Layer 3 of a small transformer language model trained on English Wikipedia (13 layers, counted from 0, width 128).
A neuron adds its activation times its output weights to the MLP's output. To switch it off is to set its activation to zero at one token and run the rest of the model.

Output weights of the MLP neurons that the questions are about. A number n stands for (n - 500) times 0.00068.
n31: 437 299 435 643 629 592 603 656 544 380 374 528 592 385 509 465 432 586 523 583 469 560 531 460 555 431 646 489 582 452 474 386 391 549 531 481 473 590 741 410 306 441 399 450 468 603 457 492 688 562 564 500 434 576 543 453 531 537 483 623 165 424 419 622 555 537 561 543 424 416 470 453 626 579 494 454 363 481 500 560 408 466 413 366 516 545 560 472 466 397 591 516 602 515 570 443 438 521 534 388 525 409 406 538 508 425 442 481 670 375 609 518 581 716 542 511 592 570 416 562 508 420 408 554 620 382 490 421
n54: 313 441 508 667 536 552 774 650 646 723 504 575 602 413 487 642 683 614 245 601 411 422 582 461 518 547 371 577 477 616 369 260 400 435 563 675 395 470 553 636 383 434 542 380 459 350 504 462 480 391 420 610 647 618 467 369 461 404 443 491 411 538 496 387 394 613 382 553 750 681 508 410 818 576 599 361 480 421 485 595 587 388 485 517 393 265 470 336 541 582 672 381 492 581 554 492 562 327 491 334 417 243 428 542 421 579 699 504 521 472 612 413 608 729 432 440 375 593 595 592 302 443 410 332 600 568 493 546
n70: 496 637 605 547 521 411 521 392 480 542 481 626 407 480 367 346 500 360 326 430 573 458 589 439 477 625 316 515 384 459 354 606 488 236 475 611 730 321 465 364 535 572 480 622 492 549 576 479 458 562 582 492 427 507 548 703 529 417 660 439 647 587 478 549 512 426 667 631 616 490 612 283 637 575 615 445 523 344 496 567 615 569 486 619 155 447 681 313 535 631 395 457 581 447 402 450 417 580 359 714 317 521 64 188 571 752 473 581 285 625 507 462 401 627 481 271 391 521 697 405 613 653 670 359 558 489 462 679
n85: 632 491 582 623 529 606 558 391 718 491 528 699 481 513 622 635 488 379 573 476 474 520 472 572 517 527 406 513 527 503 481 364 447 435 439 677 560 524 494 655 405 513 427 401 542 456 491 491 401 451 486 717 494 557 529 364 531 342 318 531 415 451 509 452 487 514 424 536 768 557 591 556 631 480 586 448 462 390 664 522 641 514 468 437 412 514 585 262 382 423 684 461 490 626 507 367 273 418 385 201 685 307 545 560 393 514 688 466 388 576 512 405 355 481 491 521 440 475 572 663 539 619 317 315 534 443 564 537
n101: 555 608 411 503 670 229 474 504 606 610 637 767 452 353 596 312 535 519 576 486 368 297 253 469 547 491 564 516 578 391 554 477 534 640 602 577 509 561 621 466 813 527 747 382 678 637 543 615 500 511 390 504 574 518 625 418 385 663 479 504 418 519 648 537 571 465 417 27 512 449 827 456 399 597 564 673 332 569 710 721 368 430 594 415 327 496 695 437 485 572 260 395 462 640 290 484 697 485 281 624 633 486 496 593 379 354 486 338 609 696 406 320 443 600 543 424 450 364 584 660 317 562 291 619 418 307 331 335
n115: 648 430 264 534 426 332 498 524 585 564 486 691 691 537 451 516 426 382 581 634 631 556 542 554 425 538 395 514 548 507 529 349 507 702 370 252 415 566 525 549 550 359 500 417 265 497 432 533 404 503 410 604 554 576 506 497 296 394 507 615 610 568 538 425 388 450 516 449 327 481 493 479 606 315 648 534 436 503 517 429 554 253 231 556 650 571 559 450 493 563 513 578 406 438 240 611 656 555 302 550 594 565 258 604 504 521 572 634 489 606 360 385 616 465 547 543 295 576 758 407 417 543 675 581 251 705 755 442
n116: 305 578 448 471 500 755 461 506 647 589 562 610 600 289 286 620 400 384 509 547 467 187 622 646 355 444 486 417 310 720 440 481 534 550 607 466 673 414 429 650 559 503 634 361 500 423 519 438 464 545 381 451 437 465 654 524 783 339 706 560 650 481 610 560 692 511 526 446 506 512 531 503 297 409 641 563 520 395 484 648 365 429 546 517 533 457 540 328 730 429 432 588 385 309 398 425 431 409 529 600 533 536 520 300 458 401 541 605 525 418 538 515 613 409 472 564 493 471 438 640 486 503 515 458 490 550 397 665
n119: 592 480 694 410 484 534 496 500 402 512 506 680 365 559 610 518 623 691 439 579 511 587 365 301 487 689 542 345 596 466 398 361 601 503 412 565 590 561 324 379 465 384 518 494 436 615 527 554 589 490 635 449 638 569 410 594 534 486 486 358 404 525 362 627 518 460 617 529 459 541 585 561 610 552 558 500 413 444 552 480 500 703 603 386 534 495 603 468 513 637 554 423 626 485 367 432 343 416 576 265 579 496 388 530 440 537 404 475 485 603 558 526 371 525 490 447 490 457 565 613 461 422 410 403 536 440 688 329
n147: 405 400 432 432 570 601 508 475 456 488 462 680 492 659 555 617 561 354 783 411 327 484 583 472 534 473 667 376 316 657 821 619 699 615 678 686 388 397 531 392 676 257 750 367 578 615 508 424 551 361 696 182 377 279 504 360 565 572 242 468 491 227 244 406 792 269 456 635 492 439 761 334 605 544 625 537 564 732 683 737 486 619 532 460 724 429 354 524 619 496 321 565 399 436 231 545 425 453 486 470 626 535 188 516 525 482 530 682 139 440 332 631 577 534 527 341 405 408 592 472 546 362 412 570 516 629 449 516
n155: 486 451 570 539 387 687 620 465 618 479 605 545 549 515 670 359 604 534 682 452 337 366 618 488 428 481 528 585 439 437 392 663 471 523 535 574 541 151 601 478 540 687 415 323 475 460 733 430 518 417 513 757 480 452 580 413 335 387 290 672 512 463 288 468 580 488 339 478 748 398 530 531 667 455 592 411 582 384 436 345 534 546 507 355 464 488 569 315 586 613 316 649 482 572 474 608 379 308 368 464 580 432 489 631 542 427 647 521 492 518 551 315 566 353 465 691 591 635 559 535 525 321 347 481 715 352 592 357
n181: 833 619 459 660 685 634 386 608 469 522 537 581 396 297 411 470 327 690 563 484 601 591 404 426 633 488 401 322 681 534 573 385 449 415 491 450 615 539 508 308 465 488 421 580 454 599 446 397 451 500 561 655 507 693 435 538 250 715 454 471 828 496 352 606 635 365 431 438 522 514 471 691 643 524 666 274 298 589 630 924 398 520 678 282 462 447 288 404 570 468 382 449 461 633 508 360 483 514 757 427 548 608 489 521 679 490 336 383 496 277 485 623 435 545 479 493 286 440 559 273 460 301 500 507 544 342 469 420
n208: 546 272 500 479 733 702 423 521 541 400 332 482 240 418 597 490 407 655 529 573 717 520 475 414 551 662 686 500 476 403 478 393 635 309 642 654 367 487 478 523 633 572 337 315 448 774 407 531 529 526 327 443 514 481 598 582 795 576 573 523 516 666 649 438 555 512 488 478 347 601 351 440 637 612 402 270 544 388 479 834 320 601 544 181 420 398 553 387 571 459 523 587 463 535 455 289 484 646 424 518 453 458 340 335 496 494 532 528 578 330 552 634 402 714 447 443 508 422 407 421 534 599 536 622 479 304 467 451
n210: 456 487 497 333 574 430 640 455 650 410 400 628 423 598 465 436 516 659 535 475 606 394 663 390 517 535 349 556 607 458 483 573 626 648 636 593 359 658 410 479 555 527 507 303 607 509 513 417 447 438 527 235 642 477 379 369 660 634 622 645 387 450 606 602 567 539 719 543 500 494 356 535 562 565 725 345 421 601 625 407 489 549 597 438 497 408 551 227 338 534 591 616 537 497 486 528 367 593 439 603 303 475 513 537 555 657 335 605 440 444 402 497 361 280 479 323 471 440 593 342 484 321 609 488 642 394 564 569
n223: 641 264 459 374 780 471 511 674 590 644 347 366 438 44 316 222 591 591 396 481 336 265 491 559 352 606 425 824 565 505 361 646 778 490 311 517 600 369 565 543 462 545 457 631 407 725 457 427 418 397 590 452 692 545 619 732 796 505 596 368 697 683 339 422 639 337 696 102 461 484 457 535 507 572 305 526 477 713 483 752 461 373 265 676 550 281 605 301 492 572 390 561 416 644 683 435 495 471 535 477 428 466 550 435 442 411 307 540 607 527 618 287 711 348 749 314 576 561 357 778 588 721 402 459 426 444 727 443
n239: 474 358 375 591 479 529 488 437 543 545 740 429 545 425 597 433 453 417 332 535 247 623 537 541 644 241 517 412 474 670 666 506 421 492 392 601 265 415 143 681 586 346 703 382 577 649 602 675 607 380 603 264 643 432 565 500 686 894 377 365 563 482 571 405 578 504 478 275 292 517 544 674 412 536 513 723 508 543 540 599 664 533 381 476 472 540 563 597 397 624 486 464 348 553 410 373 659 353 371 473 309 440 569 558 492 305 682 692 382 572 642 356 463 406 601 666 610 373 459 737 519 558 534 524 485 417 465 441
n244: 597 466 412 518 551 584 603 513 660 565 556 529 556 414 555 395 528 613 495 545 532 502 569 401 573 586 402 616 562 377 492 239 480 549 549 587 359 553 618 292 305 435 517 338 547 487 400 508 459 615 459 557 526 560 476 429 570 503 519 520 338 394 312 654 456 459 396 593 565 573 456 542 533 654 558 487 484 422 485 484 512 436 468 548 408 472 470 355 548 487 486 495 409 543 545 387 509 460 420 315 457 437 446 538 652 449 572 558 471 403 562 405 542 654 578 683 581 539 532 591 446 508 444 335 591 538 460 505

Each question names a token from some text and the token that comes next. It shows the activations a of the neurons there, in the order above. A number n stands for (n - 500) times 0.0054.

Then comes g, the gradient of the next token's log-probability with respect to the MLP's output, scaled to length 1. A neuron's effect is roughly proportional to its activation times (output weights . g). A number n stands for (n - 500) times 0.00079.

"ative", then " event"
a: 254 236 518 403 500 487 526 555 438 680 497 696 504 477 495 395
g: 569 274 338 545 252 561 520 245 460 529 541 456 749 284 587 430 637 385 290 691 684 642 394 455 567 725 491 620 464 285 412 379 589 476 554 408 498 585 538 469 459 360 493 545 503 491 507 373 612 614 184 410 431 428 648 431 406 560 667 403 402 316 547 361 381 464 424 589 562 649 369 413 469 520 496 402 481 474 530 591 291 526 415 350 453 478 623 454 669 575 570 469 559 411 438 414 569 494 450 518 623 488 631 441 538 523 617 599 604 707 550 457 417 558 547 572 502 647 567 720 585 461 486 586 668 464 432 744
Which neuron, switched off, lowers the next token's probability most? n208

"t", then " and"
a: 366 268 468 364 499 500 480 720 512 516 522 512 482 530 502 403
g: 442 459 467 469 376 473 546 569 578 507 442 541 526 778 429 272 582 287 551 306 412 537 494 630 502 723 391 473 685 340 267 487 296 450 551 502 448 364 575 374 499 556 688 391 588 591 565 509 532 616 470 521 404 487 579 566 593 703 594 529 513 397 586 625 491 608 538 736 556 335 498 680 408 587 389 347 598 516 342 546 268 488 340 555 537 428 520 433 411 615 486 348 537 605 578 445 821 499 598 576 456 283 519 263 577 645 704 481 429 490 439 598 452 420 500 512 380 400 402 366 435 637 507 483 750 466 479 463
Which neuron, switched off, raises the next token's probability most? n119

"ist", then ","
a: 370 249 427 366 547 500 582 537 496 767 502 487 488 553 488 400
g: 342 580 442 268 251 480 582 565 573 532 300 522 588 589 379 398 415 454 503 499 506 673 414 560 465 517 356 634 696 415 562 383 267 590 534 536 513 427 379 281 491 311 673 462 612 573 601 363 516 550 442 412 575 443 461 559 604 652 526 544 593 362 616 655 588 364 558 626 599 395 458 675 355 503 438 536 584 469 328 723 363 516 486 646 527 433 586 432 454 467 525 578 426 533 821 433 636 484 454 519 554 347 481 564 382 305 583 612 538 634 534 631 653 661 466 461 397 325 445 432 385 430 685 586 571 188 501 563
Which neuron, switched off, lowers the next token's probability most? n85

" community", then " cent"
a: 456 348 580 485 506 498 507 601 639 550 494 501 636 509 488 436
g: 642 524 203 571 326 450 417 445 459 789 497 436 330 427 507 447 488 531 469 351 424 449 537 434 484 464 663 313 456 574 462 258 688 465 618 391 410 489 450 438 679 614 479 625 627 613 728 544 535 357 454 398 519 621 379 635 615 514 416 469 602 299 407 442 594 334 360 580 406 624 612 371 486 485 578 358 601 462 541 591 442 457 641 578 532 376 571 641 593 554 612 486 714 358 386 490 581 408 659 214 601 418 540 498 508 676 523 613 766 350 550 545 392 602 664 472 566 389 526 559 311 539 518 536 376 508 447 385
Which neuron, switched off, lowers the next token's probability most? n147

"-p", then "its"
a: 245 281 512 425 519 494 426 516 509 849 536 500 539 575 497 418
g: 464 390 394 465 311 505 589 454 340 175 615 511 378 234 549 745 642 310 501 497 330 489 486 584 590 463 368 484 427 369 486 579 516 656 493 479 579 607 611 648 398 539 406 496 518 698 477 493 528 701 673 458 369 530 543 372 496 710 543 521 566 468 331 565 563 578 472 586 697 513 487 397 614 365 455 468 394 377 461 355 442 585 434 438 600 452 519 483 503 437 373 494 581 495 560 489 388 613 520 378 493 653 771 601 504 389 408 583 559 346 461 480 363 721 494 578 657 454 372 650 597 431 355 534 431 333 703 800
Which neuron, switched off, lowers the next token's probability most? n155

"ie", then "ve"
a: 428 267 478 366 500 478 558 571 494 306 509 502 500 505 362 397
g: 581 299 598 613 659 699 600 513 432 600 455 650 421 451 329 499 423 470 382 339 749 547 539 577 347 575 640 478 507 542 518 424 545 359 413 320 392 314 550 676 639 582 343 508 580 490 597 472 567 563 223 452 607 469 527 619 420 450 532 503 555 514 565 330 594 440 372 551 475 463 488 486 403 641 476 412 314 529 459 263 569 371 619 875 475 460 558 673 460 333 574 579 609 531 523 514 436 486 436 442 484 382 660 429 441 529 442 477 686 625 518 557 724 434 510 91 588 556 368 615 445 515 454 589 504 484 454 418
Which neuron, switched off, lowers the next token's probability most? n239

"atin", then "um"
a: 194 285 589 396 515 499 433 527 488 801 506 500 498 494 493 426
g: 548 654 431 626 438 434 434 688 398 676 477 425 491 586 396 610 492 781 493 343 535 599 489 285 409 400 592 504 590 520 536 467 523 462 509 475 538 571 731 558 451 698 522 678 602 421 304 469 543 521 415 556 405 590 401 312 490 312 670 506 491 488 385 242 334 373 368 447 278 460 479 476 540 616 621 589 625 559 403 562 516 484 527 638 559 552 496 719 571 400 518 579 633 625 338 725 567 517 518 377 363 641 494 482 551 687 405 329 656 476 618 488 495 292 592 652 334 517 308 442 322 408 267 451 412 536 528 479
Which neuron, switched off, lowers the next token's probability most? n85

"ose", then ".\n\n"
a: 217 261 510 474 497 399 551 518 493 695 504 499 500 496 500 398
g: 495 553 649 357 326 544 696 351 652 302 554 499 460 534 563 440 374 374 572 713 479 464 406 596 528 529 401 593 283 393 458 443 289 557 525 580 430 653 573 374 508 526 429 471 490 638 611 333 432 394 447 445 747 569 447 469 523 573 574 536 397 614 532 651 533 460 310 417 557 355 486 679 538 503 514 648 431 358 349 594 169 341 462 584 412 814 590 301 520 519 439 605 326 622 594 353 494 540 537 514 580 609 491 489 498 515 642 371 364 418 537 549 221 611 486 574 485 551 538 459 588 696 482 386 623 597 671 583
Which neuron, switched off, raises the next token's probability most? n244

"ire", then " version"
a: 398 246 564 465 500 480 536 517 481 751 519 505 484 520 503 406
g: 420 633 478 281 501 480 514 367 622 419 466 658 751 463 569 374 730 323 495 643 625 619 477 514 564 559 347 553 453 508 312 521 628 511 602 433 475 506 679 450 364 466 717 324 563 577 502 334 522 456 475 511 324 465 606 748 524 436 571 453 452 604 558 615 481 319 551 447 617 513 649 360 411 316 464 528 369 414 495 603 530 379 450 536 628 590 476 414 433 448 547 553 450 423 439 460 456 418 533 517 462 416 440 193 311 511 309 599 383 551 309 441 338 787 470 416 629 654 558 589 716 557 516 714 518 721 504 476
Which neuron, switched off, lowers the next token's probability most? n70

" St", then "u"
a: 372 298 631 393 493 519 593 517 488 901 515 525 495 508 500 431
g: 666 528 380 454 723 492 476 383 254 584 443 619 373 520 490 429 517 724 601 406 617 628 498 547 525 697 478 435 399 422 580 531 396 461 616 559 602 472 534 612 480 672 499 621 385 381 508 572 475 411 346 536 211 543 496 507 459 454 735 576 660 466 497 352 671 589 568 615 436 524 673 569 533 529 406 469 686 484 613 367 505 690 383 458 627 231 286 466 500 511 557 509 579 589 530 427 530 369 511 599 541 339 274 393 737 541 379 349 557 445 454 624 597 423 415 425 370 542 488 617 357 491 620 280 599 421 301 317
Which neuron, switched off, lowers the next token's probability most? n70

" |", then " \""
a: 298 280 433 419 499 496 554 509 500 863 509 504 490 506 499 425
g: 476 421 449 462 649 560 467 374 514 243 710 622 557 359 342 438 574 508 591 553 630 564 511 425 620 417 512 599 654 565 482 672 641 482 512 466 330 716 688 375 453 649 709 389 613 630 318 523 541 453 565 478 335 597 533 686 454 559 494 320 639 624 324 503 545 425 443 520 575 617 520 635 384 362 473 660 427 405 442 456 565 541 375 667 549 434 449 453 452 360 410 689 291 407 399 514 295 655 497 283 438 694 365 226 563 392 558 483 555 377 585 431 353 665 373 524 403 537 514 546 674 519 579 613 436 398 463 439
Which neuron, switched off, lowers the next token's probability most? n54

" bo", then "oming"
a: 291 292 613 421 500 506 501 525 120 863 489 511 456 554 509 439
g: 461 528 475 481 483 607 556 616 483 365 501 428 575 413 471 477 541 405 460 502 560 549 503 451 397 618 348 423 330 380 479 529 685 625 463 380 546 445 569 606 565 476 676 419 510 552 703 653 576 636 406 454 504 267 424 385 641 748 414 441 460 535 516 714 533 408 490 472 559 597 516 572 421 358 442 242 555 469 312 596 422 417 614 558 413 647 695 461 306 423 544 542 508 492 520 590 432 585 207 403 531 573 701 484 435 344 440 604 385 560 526 618 141 522 427 772 755 503 414 539 707 558 394 538 578 331 576 328
Which neuron, switched off, raises the next token's probability most? n70

" V", then "e"
a: 281 297 611 413 560 513 671 462 500 568 497 496 488 539 500 447
g: 532 439 484 596 448 425 434 506 660 160 685 681 537 654 453 374 321 250 470 713 305 442 474 520 626 378 327 483 493 664 480 635 339 602 595 435 713 582 434 605 576 568 513 420 339 639 390 461 334 554 369 580 441 303 567 517 442 512 249 530 535 489 583 713 722 557 617 432 674 548 415 545 404 343 560 539 370 440 674 515 479 432 541 528 543 502 651 465 521 436 548 668 541 308 649 429 432 547 369 476 453 441 675 453 416 355 586 531 441 509 642 450 481 523 648 555 539 384 513 594 550 383 513 540 635 547 274 371
Which neuron, switched off, lowers the next token's probability most? n116

"e", then "hn"
a: 323 289 575 403 501 513 202 671 509 583 501 493 506 501 493 394
g: 234 500 507 559 617 429 527 643 633 537 433 637 500 570 265 472 331 560 519 393 416 612 435 708 502 477 669 465 371 616 183 595 323 613 496 502 430 530 450 447 482 673 310 415 505 413 313 452 596 557 642 593 797 423 532 514 413 585 460 328 386 439 554 381 431 429 473 536 541 590 302 413 562 608 611 743 576 543 578 380 495 334 711 623 472 422 347 455 411 472 677 508 609 623 584 458 463 700 304 453 458 491 446 396 804 499 569 337 368 504 505 377 525 534 430 451 546 601 417 588 572 495 557 602 392 473 605 550
Which neuron, switched off, lowers the next token's probability most? n116

"ay", then "o"
a: 348 272 518 436 484 420 578 498 512 754 496 486 513 476 485 392
g: 753 534 434 439 353 421 345 484 642 495 411 654 719 441 515 411 440 622 477 508 457 535 394 527 787 518 531 472 546 392 388 545 329 510 495 562 632 448 604 348 653 441 309 654 385 507 584 611 428 433 420 552 526 539 344 319 404 669 397 664 557 286 553 555 591 451 684 396 611 474 663 671 530 388 443 660 346 397 466 368 516 592 486 429 627 512 450 506 528 263 437 521 631 353 363 619 385 549 588 353 525 612 505 381 474 764 515 355 590 444 501 701 506 400 359 729 515 576 345 763 398 449 503 501 484 472 418 461
Which neuron, switched off, lowers the next token's probability most? n54

" once", then " bo"
a: 396 325 597 421 632 435 509 565 520 655 598 512 493 532 444 441
g: 661 439 393 300 469 582 364 528 496 257 504 574 432 395 485 548 557 519 523 582 470 480 477 391 585 339 499 556 506 507 357 592 560 529 453 434 733 516 458 603 562 503 396 431 486 493 475 501 620 480 489 628 306 384 484 534 533 765 512 675 295 495 522 721 295 333 565 724 587 578 443 508 433 218 538 387 485 332 596 563 415 378 232 408 648 536 671 326 338 581 605 530 526 492 483 659 482 518 530 367 419 552 579 480 634 436 466 596 515 549 540 749 383 632 383 350 382 711 556 389 594 581 436 636 642 297 614 648
Which neuron, switched off, raises the next token's probability most? n101

"80", then "-"
a: 331 256 557 537 502 477 559 485 490 486 475 504 519 543 507 418
g: 488 492 670 454 666 324 607 525 606 576 619 426 640 594 584 492 557 528 256 490 528 634 578 545 223 704 401 470 460 329 458 448 610 362 589 657 379 463 558 746 787 500 444 454 396 218 544 344 740 374 425 506 560 420 447 565 417 452 676 494 446 531 695 504 715 588 618 596 453 559 588 510 497 505 389 508 485 559 268 481 352 256 547 528 526 388 559 505 564 431 422 331 418 421 567 471 570 459 553 554 556 383 425 551 493 490 267 577 633 664 535 375 554 356 442 378 380 624 597 532 374 611 363 605 503 514 348 460
Which neuron, switched off, raises the next token's probability most? n54

" to", then " Co"
a: 376 295 480 474 491 465 577 494 522 764 502 504 496 517 499 445
g: 424 345 320 381 611 590 337 597 417 829 508 312 431 535 566 488 384 668 438 468 657 541 461 275 527 616 521 684 644 609 538 468 349 447 462 447 609 634 472 717 539 426 457 549 360 469 465 551 442 433 451 398 626 539 452 325 460 534 534 472 489 670 515 443 317 489 561 656 364 728 466 520 358 668 497 378 666 665 555 504 598 479 376 466 563 299 415 628 445 395 672 285 708 413 504 450 566 412 587 512 388 314 407 606 427 496 490 462 547 577 493 719 676 382 510 564 626 415 449 428 208 465 427 588 489 572 640 549
Which neuron, switched off, raises the next token's probability most? n155

" has", then " been"
a: 417 303 561 490 462 489 517 593 496 873 501 511 525 573 463 446
g: 410 601 547 334 600 619 455 543 572 56 679 595 370 450 557 530 511 405 457 422 420 465 390 480 601 331 452 424 374 521 540 540 693 651 339 458 360 664 451 439 478 596 661 702 405 423 498 491 704 570 408 472 581 588 566 407 709 494 423 680 403 588 488 641 530 414 319 532 501 504 580 445 372 253 494 565 547 360 433 552 430 478 526 514 328 728 570 477 484 570 495 749 467 329 466 390 450 539 515 443 477 605 529 570 486 459 512 749 465 436 475 378 307 621 520 627 544 577 369 606 807 571 463 563 482 386 371 416
Which neuron, switched off, lowers the next token's probability most? n54

"ona", then "ut"
a: 204 296 578 417 444 502 470 614 463 493 499 495 522 527 441 543
g: 384 384 391 729 532 571 467 555 425 823 593 495 431 670 407 498 522 661 226 505 648 443 570 416 500 414 552 510 547 539 419 487 530 575 549 590 435 549 581 464 583 526 399 609 562 382 380 638 545 238 401 497 489 529 355 556 344 372 533 448 565 537 582 279 535 476 531 576 309 542 486 586 485 733 659 498 522 666 567 455 535 618 626 609 694 363 440 737 564 342 501 360 558 406 459 611 478 521 569 374 533 357 419 434 411 696 479 397 573 550 498 324 758 183 319 470 504 454 566 620 344 466 628 365 421 481 388 444
Which neuron, switched off, raises the next token's probability most? n54

".", then "”"
a: 347 269 400 479 501 502 575 511 499 789 457 490 502 561 506 400
g: 560 499 563 396 414 464 749 517 537 167 489 486 660 438 361 525 646 397 552 554 380 551 636 619 414 460 452 430 339 481 469 490 543 500 523 413 501 526 487 561 235 558 669 307 473 656 552 414 528 658 508 542 571 385 572 585 418 450 504 482 460 503 224 564 532 502 502 489 658 303 476 464 532 295 561 470 590 313 449 584 441 552 613 634 378 641 488 318 578 619 483 696 575 472 470 463 541 572 348 633 677 581 493 523 419 367 500 510 469 362 490 498 197 796 626 580 419 612 408 616 795 473 491 500 560 466 541 230
Which neuron, switched off, lowers the next token's probability most? n155

" the", then " On"
a: 326 277 598 404 499 494 564 489 501 852 503 499 501 527 486 398
g: 397 358 563 620 596 302 497 635 321 735 348 469 564 415 291 590 279 500 403 475 473 344 544 317 358 531 633 527 767 447 501 411 447 280 593 365 281 610 498 812 558 408 542 579 524 500 309 556 574 386 537 448 274 467 644 553 494 426 571 465 617 599 507 397 488 373 482 619 486 546 529 474 579 517 490 310 569 855 558 352 530 518 477 368 547 504 446 566 425 582 583 562 464 396 608 534 576 524 456 432 526 366 406 487 620 638 439 467 613 570 513 513 763 478 524 581 440 562 605 480 336 556 670 397 687 502 554 351
Which neuron, switched off, raises the next token's probability most? n155

"p", then "ins"
a: 324 251 512 429 500 497 538 600 495 534 488 488 494 579 493 401
g: 569 430 390 570 620 655 471 427 296 604 466 617 393 620 237 646 570 476 407 524 536 733 427 551 565 661 423 549 407 742 500 541 639 388 423 417 736 474 617 298 583 576 532 560 582 496 441 386 394 332 513 410 656 353 406 555 496 520 465 436 700 562 224 447 656 491 317 545 544 602 509 529 357 646 422 532 335 318 351 469 586 721 425 556 417 509 390 578 609 365 569 515 520 468 626 633 404 537 491 430 664 575 573 480 309 688 500 450 537 373 397 550 426 526 639 368 533 432 335 551 286 490 446 478 538 490 392 756
Which neuron, switched off, lowers the next token's probability most? n31

"rial", then "ist"
a: 341 274 625 420 461 450 378 598 499 648 536 506 485 455 506 397
g: 635 388 373 406 438 354 541 606 706 604 422 475 897 501 419 261 415 544 455 529 502 599 294 483 575 354 506 567 675 648 602 479 512 537 539 488 618 495 358 413 395 575 601 560 521 707 510 366 516 388 715 498 517 400 436 502 385 662 456 544 534 373 538 268 485 433 535 741 573 472 522 208 745 501 477 411 383 442 477 538 505 461 407 470 310 516 431 540 517 319 451 504 718 624 328 500 347 663 625 451 500 579 361 536 643 313 484 494 466 545 467 491 635 465 548 560 495 526 382 337 432 687 620 411 507 592 648 467
Which neuron, switched off, lowers the next token's probability most? n116

"ad", then "ox"
a: 223 253 564 416 501 504 553 555 489 505 554 501 486 493 493 381
g: 439 611 606 321 571 726 438 377 413 409 415 585 647 512 610 489 656 669 542 474 395 532 323 764 566 515 530 311 527 622 388 563 440 685 617 555 504 739 433 509 531 647 551 605 658 582 446 346 368 447 252 506 444 541 331 649 488 353 409 374 427 568 498 471 527 343 467 507 523 490 438 479 534 458 561 389 450 473 277 477 528 431 555 431 493 448 307 498 405 414 501 645 535 740 642 449 521 424 602 719 399 513 647 493 334 491 430 404 519 480 590 456 245 716 588 396 530 563 306 450 374 599 760 635 395 617 362 507
Which neuron, switched off, raises the next token's probability most? n70

" time", then " a"
a: 323 320 638 590 456 511 524 636 558 761 488 499 500 516 498 413
g: 625 399 542 594 519 583 616 328 551 131 578 621 529 554 424 515 605 388 521 457 481 624 548 432 421 316 608 419 539 611 458 510 543 441 577 543 598 368 554 334 440 514 598 469 624 494 585 596 742 683 518 679 448 386 578 649 632 428 495 410 324 408 374 518 605 536 581 402 472 427 542 426 442 446 507 395 596 465 502 429 487 261 439 440 286 462 479 431 569 575 270 657 279 662 435 406 572 441 521 702 448 725 417 716 657 379 492 683 416 496 568 482 372 651 555 494 480 546 412 544 803 361 537 479 301 499 341 401
Which neuron, switched off, lowers the next token's probability most? n155

" game", then " board"
a: 256 339 587 445 459 507 550 614 516 811 501 517 479 505 460 461
g: 473 400 454 297 379 405 652 491 578 417 555 605 311 604 664 557 544 512 705 509 372 451 583 607 570 469 625 387 641 588 481 459 591 686 354 648 369 292 415 576 404 477 517 312 603 464 616 491 582 529 327 606 495 266 502 571 577 594 397 456 584 197 357 401 683 592 410 540 599 434 474 582 598 466 493 403 371 403 353 477 431 460 463 416 695 628 612 368 344 480 444 429 641 621 518 497 499 558 538 571 291 511 574 737 392 790 414 524 620 460 572 508 355 550 431 626 503 618 279 484 683 579 270 439 565 526 521 486
Which neuron, switched off, lowers the next token's probability most? n155

"ains", then "."
a: 286 322 503 582 504 482 518 534 472 764 501 497 500 526 496 413
g: 556 516 598 509 528 533 532 409 535 562 399 479 428 583 701 583 326 692 434 724 586 479 519 682 592 618 445 735 449 579 644 537 399 572 590 374 513 509 492 422 572 555 477 681 431 507 474 365 238 406 304 381 596 488 250 388 589 559 513 448 525 490 723 470 208 410 328 344 490 459 643 513 436 667 484 490 523 502 508 517 383 436 528 702 411 553 485 557 509 405 317 579 499 529 478 405 402 299 580 445 461 653 578 591 481 463 498 289 623 340 562 464 391 322 276 444 460 423 566 350 504 710 702 490 742 538 633 631
Which neuron, switched off, lowers the next token's probability most? n31

"ith", then " Martin"
a: 206 266 501 352 496 477 500 547 494 401 779 505 497 518 477 394
g: 505 417 467 425 572 403 391 600 489 694 590 496 524 554 490 400 490 754 417 422 693 477 540 685 553 485 495 587 676 507 528 558 491 568 463 510 565 419 692 352 569 422 462 483 566 487 574 374 518 372 481 556 609 578 433 622 171 523 457 620 465 581 771 616 359 413 542 351 440 672 471 898 398 603 556 541 446 612 427 394 377 454 564 421 257 409 501 553 652 692 567 309 492 421 384 453 439 515 591 612 418 478 596 625 405 507 485 406 261 552 581 233 446 337 364 555 629 499 535 523 287 359 434 384 466 457 616 521
Which neuron, switched off, lowers the next token's probability most? n181